Layer 6 of a small transformer language model trained on English Wikipedia (12 layers, counted from 0, width 96). Numbers have three digits each and are written without spaces.
A neuron's activation on a vector x is GELU(weights . x), where the dot is the dot product.

Input weights of the MLP neurons that the questions are about. A number n stands for (n - 500) times 0.00066.
n63: 580355418447699231519237485504315410402439397366584486596514457392484489679565553597245564478765827718604511750443580394576383686593553475511379522518548513489456551412507563385447374632302400296386588553589641435493404500464540630432475543641369355560434599294587545327406500602426629587
n77: 628619526570577332750343477333294720532444483652473496633429564500545574368472709605448554500580454611372251464691510357485522537276407311527337978474597310664738400374551434592464344369478438469481389500411492562572594442331576637582287515473587691489441585591368469659496392690515271472
n80: 609536359518640368380526400278372617810525430587644414186364554652527400511412646529671316567666490610571333472504567469449279581410479435541334411514463608428493566614277618595591556392239538511611382657344598434410407614397536686511522634434569537486593522464401541693588224413582459720
n105: 677519371500504465476297395431369616480519447730539534464350496325444621428367496693511714382679606548598719485416672472623398671655496309610400488673822511666475329448427301663472543360330584419432550585566465393460440321272485642576634412565522446645300702615600248619619518476601202368
n122: 387399447435555553631277496397307497375511604443493500574560542268494728641429337468618421434308771428576344585582516359705588528412566606431668406333765533538261374517588507736493686339597615518570407485619457484554469604378546329434482514730402583441613468454493427532340530566712533330
n130: 567595455520393228290373511375395540486407538374486749480594568555639631620500510620347583418533439530674638567420532416462625544410343362539426620483546500370474300317576500654345632603353407420438602540472313487583480352598586431613451245462513494510690584590289664645549704623646443749
n142: 635347510592316503696552497664435515415355497484424570555694608314693333415493861426440443528318736719497340520421500536422519530532654408483554591594517478423459607533467202523368472463426441486423610385653698426568665628424619413567531500473448297550463579337625437646401455443557455433
n147: 412493442792631330413609635437718471279420493577765435340466558336808579420477558380586419387486514493346308525515230519511517450530659533523562658496639500337308511353504709564500198337337612659355597574665566387447601563311599577475393515658591401479638559551461659445493430531432440561
n153: 602352549441657527465408450583249524567803576684465615411451448586469446556584511347630266477576409493388407406666469437549525478578619428632444446496515493671489557555518477485547465571650540519250412134627137435511481374466462475224496666511647479890420573293701434213549579496485512374
n162: 550619397374487544549169664678723469297354400666345521459476483625425176418527751221734408469421604580509735496377632259378558534397598383442577500509429339235561698593375540424477920324447686636526518665513526429637402575693651451453391708504488375652671241621265714743382496351577638572
n167: 571340625699550311565456560458342435645635679570287442404272686490316308607357527314415379626537455653357443547379519361399358446403343434432458600606536442665562662582550535551700572603457523542534602588258490481593521705528354712600469469517311542398494475479564396413472272304568454435
n176: 536442548321347418671464230614500510393442801620519627563528372665463391339313431442301595591465524583432519475628568717496598493592779651511497526522504456507524223266511541625504272533497560455562298504605500603475278388422474644635396562504293400428284567603700527640500535500489304200
n177: 436617272534527342438477497576602466579600509482654522563394500528658523550570302547290422640593558512513561282464593232450563368464361506561359535475471576509459420494527439521510656640449566659721685477616449489407662487369396467621557522554416694322390321639531458554329640569540606444
n183: 390472649386473647333708463313549359597343452310422516654318496625159657347359723456544572538423537579467450539704672662541658437748416775529360691492317387684318553627353434323127371440565438443448594658442459412365356459451355550780626504350647500449548640569441425459639585538659629327
n190: 760562569403381610534500459643456622683500521433757346222422454355622418460370520460500284517601303341398473500545310486483544578528536523644463452651517518549553493812637649513323452395519618399526648437425520455471467618291563636553637527533601484490540507540368675520413522479422704417
n194: 472529325414430503507532533539431375622506497428357510528540490351610557623521577604481552493516802570734661579473518428520593608676603340426424406577513322532359467640491500633326695723485478322380497424697330547406426573441562481632444507575319549455293358591642547490286354401458497377
n195: 531354428408723509766480408550427306693388529630390549470568572819446417347409540504407371519504249641648644443609779443437491623673616518533365398785509571375398514637517440456387495357543742505366115863283446471681616206404464496612291338622427205562421482464631467541627727675113866373
n221: 527733416500621557313714833310565320500332515469500595657613532684677455104419207504512489234465478398669533523487478504516573641609532677541530648456430630377296447362465615660332637512450665496687578385368633504496397488520701354611528452540492365700467341556438546460565661180251380269
n240: 363426549532577507398518641411394412641369515541574662466370533362289449638653481268387591643569768654503723329587406406510519221462464398544475625399591436539537507458509376372507588471397472547507563594480573581513614624597566400581308516579421417725427600744449381447387522386594493648
n255: 503295651477602410534566514414427488445306290535567503456478667563669581530577656487298500374664607545514395315406613517616632400469428431541475280647517592487509332714351527782535466559409456456552574385310450479475497315386692569520400550297503515645397557480577664580610607694575486545
n270: 596475562489426319659286470581570598458333473623451496618768485413296676456442496202701363534598598636477583507342530565401430382397446185421582444565368609572579474633546556546557610369497567552522485585511368467521239407596672734518555463235294531682476615478500511342629364324522736366
n286: 394533340291565879378409534347462270570458364544375425179615479693515392697598463450243470426577352533292478789677551278508403669478450656661449444758470555383528641653358358594796509308472827440425539759586568462565266526556458480429517601466560729273403483441426522521253660677596487557
n288: 440482315411560595380434481441298363432370349409660471535480525533457519551550625348436377650465419219522776486508601324613531525489687584253517377432507382626517245603444522606832609363669336566734456508276584523709547367478573608597489471569413408496416485668440410449353476447579788294
n293: 396398655276374594419621546440523487543626466386614779592535378489537332548421555685533682423667545515508572432586524078343741544404218467366424523643706603555406523413439322706379416367549575504471428531443380439411540451346455730673406459422408458573538621481251343504676539586701344411
n301: 486386340576670590716345370312534273325400527529363692539454252519411596708611522559291557400368500551661588723665693421485657558698283459562221580434565403419377492350310458478308454333525364477585674650477436547639518671579664564389617586654354500496565405594493620537443354336507554496
n304: 606631477377426507445521606393615381570533644634708490516353457636579411616627635546507580486522410438319555616268651763493395373562441497541491312645517534675221398578356565299374393612377484632441365394404480512717490497341417430543383487557510453441307588543630479507520579252539534427
n315: 558662601730515383457635592210315641336407503475607585514549630690668496362389648466426473469496538346627565460496448516244471504473522324789455658611419486433324367647482355438390554403756489584188470452604444599496359332409590429567308504116529637734548561556569469519602682531493423512
n346: 545430589327272525412417707564453522418521579459438546459557556553572569631492384341311585467371596580566361606579408463300459503437714731811434369384537368511386489566507431631634702440561561482320467620416704684636722192576596510546310379564612463371356500532455570496421649403255595563
n348: 496760496511436433679414523470630731769745632514327460377389712445520447592434496452529418325489763504610523614240585357459391310401609522284500387511318374380597320313528395679673606529549599511365478410523463306338646669619471500566526364655426490399463410448307519685619563481580644535
n353: 486489450440405409437621363402537506557231304638600400335378496493563422536359496597297687504569410560441470221633617561239672595500625406779527541354734510471256493426597430595667601529397524570206478634615438500538625566643518521554344630678548612549513588529454571290533486368553422243
n354: 636353690306311495308692458577445147940608579326639473776402167604284551663831464491701625533457597571337402574486329576714725478495719377519381412200430656410619786540535644619400360324397500551406371634495404311569365463505704440666495346436634547682417353691280481468564573400554356381
n381: 565617672544425216446494414489688509416531432439529514390418681602539475416470445716341434213446640490619576514500494511602694627394462387750628641517467474434609061524621482555548300420340544432563525574360528561587337604486595393559351461405463385596477554701384431662479467754663475522

Each question shows a token from some text and the vector x that enters the MLP there. A number n stands for (n - 500) times 0.011.

" last": 461470415403653675562615328618585682359451392450368346445467631326353435485464442511606678374641484438562584484538562485571527440525449500330652555452454757513721561407482403433487660631724302399372703459503440656662616613418558553476373508354527489342521471409535513421540542408366460615
Which neuron lights up most? n348

" H": 399411514431579651585607471610590710443482401474500437524452574281362587368596626605512586457584381560494631389560380478597430581582615564479516334419624881381606581458498406544534428666647368437431510420621477751460609574424428559357350408376342514280593406589506428565564351469429350521
Which neuron lights up most? n293

".": 539428401532551625442696487531551754439551325488425464468420536384272544504490536474619578586572326340538557279623458647528479438559490557414598528310508630610666638428435536345493381690711391471371669481682396646678353482389380550497481435502469613218588488419489369571467498513443595516
The two highest activations, in order: n183, n153

"\n": 507323426408651661503556429689452761524518464622465349458521544394354519489510559544756556496519420355559557446513531710545449430466409609453509455452504718395847493402527709354564459648584395563476471405619516576684522531375321533357309367578476475332557435404609416558461325535414420456
The two highest activations, in order: n153, n176

" Ju": 375421481566660509568473495717591627496525538485540188355548514353382566348444583709597617456607453566535583499468372581439449572546422553579587461418507752511701526385488515373666540609673310379470547540542388754628454496298341442381393285468500574389558450515591496591532404387486330427
Which neuron fires most, and how strongly? n105, at about 0.47

" So": 514462630506718504729686552684522686468563404545427381438505489335368456431567519568462601425544329565424547480470475555647427507542530515413608362428628793399578536428545365496493563745575422423478567442614500774592348555412461507455389277308426644329575396441606499508421354516467330430
Which neuron fires most, and how strongly? n167, at about 0.45

"b": 424418352458544622422634468529516622270575283460417515569640548435302583415502522537706559501492366437528588615714403537450282461528466591417677261276451718342479631436481463506537689678461371469453628553581491677574550493724524507338448455480479565411580513477490578541458426431501416599
Which neuron lights up most? n162

"d": 531377431543561715475546538598479499356373282432563389554544424445374557507375527564569457503541493547627650515636285494520460635608389628445573340452502744335515449477556545330554328669480291536464540605764396747764612466549538512365468382534508585346499425384430439667474395438449468445
Which three neurons fire most, strongest first? n301, n63, n288

"ter": 514508596444609597550763312709538781481492228458500359419699660372390676402607436435614559443540423410496395604459445640476620618540507536409622433423363671267647488461431382488395511513506385501576547487684454710497418479427478520519363264419527503458572427487632465487594511447388542485
Which neuron fires most, and how strongly? n270, at about 0.94

"ate": 375565447615545600663491417426527842331580369565420211354493651308481431566389548537578607419480290455584498448573450599507348440420321483421565438349425633559681551515470362315508580738639403385469608540621501778606422515493539474549392387453529567369577606499603562462443619488515491594
Which neuron fires most, and how strongly? n315, at about 0.62

"ur": 481440532455556538488756611660496678322639357515413351545490420427348487524493507485637654502571467434547550521646394467583208500547370522399626467416504710398579516464560464430476405661545283528510488682609497692640515419590491518479245309535394598286620415660589442519439594463406309520
Which neuron lights up most? n346

" the": 430444597470581497535586463684561565579446332540643238570528514358334521522614544478418593477569406458528536348574591550494500516365398481452526394413514760387781627392525655450512474573783326474449582485589406799725607416420495502574356380496562442336560391427521403441482496513336283542
Which neuron lights up most? n354

"li": 487409538425553640618666462556595763542487371450490323472466480353455519409450428491587583577532351601587528543513398635352629501757494560463596450358399793384697472415412525530372530648499398429603660411432363666651519398422429520467289378530599691346502365480581487557537538441381283595
Which neuron fires most, and how strongly? n221, at about 0.28

"om": 540373492423547535588615388667643573543493231468540329497663457399434497383504496549568587553448547566570635354540345568488460590753485551377615364432460725296559496404599509441513474732439263568436551452573677793545531467470641603383323347380530630324553440390446446503538463504458398446
The two highest activations, in order: n142, n353

"ri": 410425483440530486531745559631586517523753424479478381502490537432426463406463450622534718476601498504682559364380335634429362604624418568505662407439471665375605471414566427415499556651495296418527499580451465591445730458533489541340322351530436736329607442577567454591434503459421220619
Which neuron fires most, and how strongly? n177, at about 0.27

"art": 531523547489619668446643382643513675524537334526578310422688657425423491434329534536579436520502496546604443382604463388556271623612437533372456469395520637426569542501691473400502473680530292364303582478618541762578535428404466588411447394542503530446654437472593384567283434578456276591
Which neuron fires most, and how strongly? n142, at about 0.44

"s": 540264503626577451607559474687470581507654351557615259454475442484284444532488452527465467657451450501610677456523432598618364426386331554392632371388511730368542399495599585302609339623499378549448519497554357759823584468616461523514392375455444677370500461480474473537381599527489472473
Which three neurons fire most, strongest first? n167, n288, n177

" Ha": 490426579445651605557583644621573693364506366512454372497413578250391569512468489587598579477530398594586632410498399418599340490561561536524514497374635900488604448444579410459604552658644307459459494524645475783545464468460405542370450320461441481255569345560565481571479304358415400508
Which neuron lights up most? n105

"ed": 467391364493580562507579592607578592333416277505410345593555541261293459398390492572550517381468481413705490508641392615592466607514490597488609449416453783263541541521567549463506568679608349540545449637652491797634454544635600400596369398431341412436567604449528466463433417362499426576
Which neuron lights up most? n221

" 2011": 395449551414691468539673548505534709432670421622639403455539667400374496429678658579515530408640430405687431350653493533422464508498424580419481460451405812459606480456496480349435473555573367509362611451497447629704510459383482563513351480399525491504608543365461339414414380582444263720
Which neuron lights up most? n315

" in": 413368423458650501557412403647410638543658502637489319344475536254516478497600519661523637438502347436426517429621432637608419344330387520561479378462483781476671609365578579353551493630679415480469596481632516731776452456501498434497415459558495453308635512316457527502464505444330527584
Which neuron lights up most? n153

"ing": 454391412476645566540547457692558771455459308510478379480549589308357611448471462615506549443525473475585617294616430604622335637540492515544624303371372638371629407536592435515526426677580328509606476623718527837536500587577529426502423329384380525392583394424476393479378507541406415595
Which neuron lights up most? n381

"e": 385439458450620605449688485628672580483558291462465338519494522460424584521541446638632639437453569541651638297484411406384522579656425502312572430440542692450604479433387465558415418741559190294536520470469468667473648598528509525359377323470473583730585564601363457556522449516395385640
Which neuron fires most, and how strongly? n293, at about 1.4

"===": 513538340433587623638593488673515541359474248644505312505403519282320626511575520492621509488597398346595521393585609575622408477551419502508598507295382690501657566408523601349434615678614395519423638418527350611742425463401368502451389358469410662377513474540626507539468455557436494646
Which neuron lights up most? n177

" car": 595554562489518719505418428601619785437480325542579330483623532460450499455461629617546587388480367442519573540548411490502353444637422579540584593456508735612569524319442432260497561670675252318339568516557472799599397537435413503547491392554563506252468523406634388536513450290420434486
Which neuron fires most, and how strongly? n304, at about 0.64

" for": 443361510479593510486632411741532598367510367421448224419520559325425513489545473632460635372552515454626526341514505591614402396581499489503627327268467764528668448427606474476593485715648308458510572583552461712681520487563511347597540428464487504354713531363465375531514527565426300567
Which neuron fires most, and how strongly? n381, at about 0.38

" 19": 535330504346571519510655437582619627432483328577600397477492508263269557474617573586437641355560496446710569479688534573474538481567288556552618569332488680501609723388463507405453458663598336425406651375572338689670609552480423529499391421413518398413476540448408466616388368545416433566
Which neuron lights up most? n301

"sh": 441448478453649620469523357593696664475446231398549501461479615484575530402565459557668575471505366635519540444525484495554434386646443621326456346427541841391693397488546501479479521623593295503511644435479429717560681534470370582366371285466476585279524507541575588570531554363421321475
Which neuron fires most, and how strongly? n177, at about 0.53

" se": 454446436453596530556651419516618698530435440482516260407486598295430483555359638632528668372568406436586534505455466491661491415625534528407589447497483694647589456397399421431564539830619249357411552448570368660703443638420555439437367318525575543227612485506567501443581558393462419596
Which three neurons fire most, strongest first? n194, n304, n348

":": 505434449429434601507611489592579615408545334490512437435546568375338577535487550601496513505514356480579546336617520626452575519540573539399408389334393730472686537367472657265509478737763418528399555438634355871758514437468429500331415394511441574284527608546516375591488471455389433576
Which neuron lights up most? n176

",": 512513468498548557418629460421564653482546373522473405515494554463234511564420572624562663439537399353572520363541435741543545435490405556413487516552399790393717602415572538416523485690563258491403488447502519959823336431485550549512400376411409567361557497577514448534504362377366502499
Which neuron lights up most? n304

"di": 525573526451625578540616532679608793465653343472461336538491512258482495659321308542479564484608357381606510569527391658537405562582454540486546330355569586433752586501521316356507468685512352412519529469625454642611360440434537540428340305433564598334660559436530635401363520553373424542
Which neuron fires most, and how strongly? n190, at about 0.62

"ra": 529546482500612608451582634605624727500624251445446387540547536263382500577393488550523517408561306521572505470556348565727285554616535550448559459233617672433704527485607392447581468671574438447387503502561420805487402426576491536495357263445538593348600534509606547431361482432391440416
The two highest activations, in order: n346, n194

" C": 416482491491631583623632506633552716476486399552518344461596493284445560423522575541379554402611444493493660428515418594606343533568451500448623380503584842453540585376508420495619479637665377413526454377598425788617426615379435525420421287416350460204605460569668497603390477460455369453
Which neuron lights up most? n176

"48": 531431498358611555520560442449594605547667276492616350416546620392262414562459450484551587347652539490635406445677296640553394554550544559403474619345520759453722542490475603310450502584527402550429606401517432733708475575402441687560410420431552495405531519392482503537324355383494393558
The two highest activations, in order: n80, n190

"ta": 455426551441659459535647614525562721559668283482441417535639492478386500500425372692541492404559303499702550353504383593618348583484477557459712371329468681456513556469484307521518544591480393434503501529650474821621473447578425497420257364535559600570523471540553454490426260486487343650
Which three neurons fire most, strongest first? n381, n353, n80

" ": 451432523433433515631685448604582695395581289500527358347506651376406559524513505387586651428588491473532562437549471618513489352576516524352689521428499864441697539460488767400545566711646204388481516315460446548611550510523386461399492433500469566272569391605474497566418407508402407527
Which neuron fires most, and how strongly? n348, at about 0.15

"S": 391415542548618650534540441682459668332491397577486353513650555402337532360583670581476530534514484511666554414551479609593504436697453579527421435420482784382653445438460561336433396674565288466490479355504405642700415595481445671488365257506437666274589395452495454650463408497463404475
Which neuron fires most, and how strongly? n176, at about 0.52

" St": 438402422461647589502622410646530630343402343531460286527572597338323527328554598545528485442574602542599681467550527455458548521719469566401545442475523798485565541380405414466674570683683229367456504375525474704532579518431343632532412323431446493340601494563563435595563497372365459487
Which three neurons fire most, strongest first? n288, n194, n105

" of": 363383383524594610588468540604437569430566477484469198381543518286363528431508474577534497470451510520589530353576493609514542266442368508616450438417462758457686534398418654536522533705621285528559564493625361886691458367556551499530483485472504583357685518433377416661490593427341477549
Which neuron fires most, and how strongly? n177, at about 0.26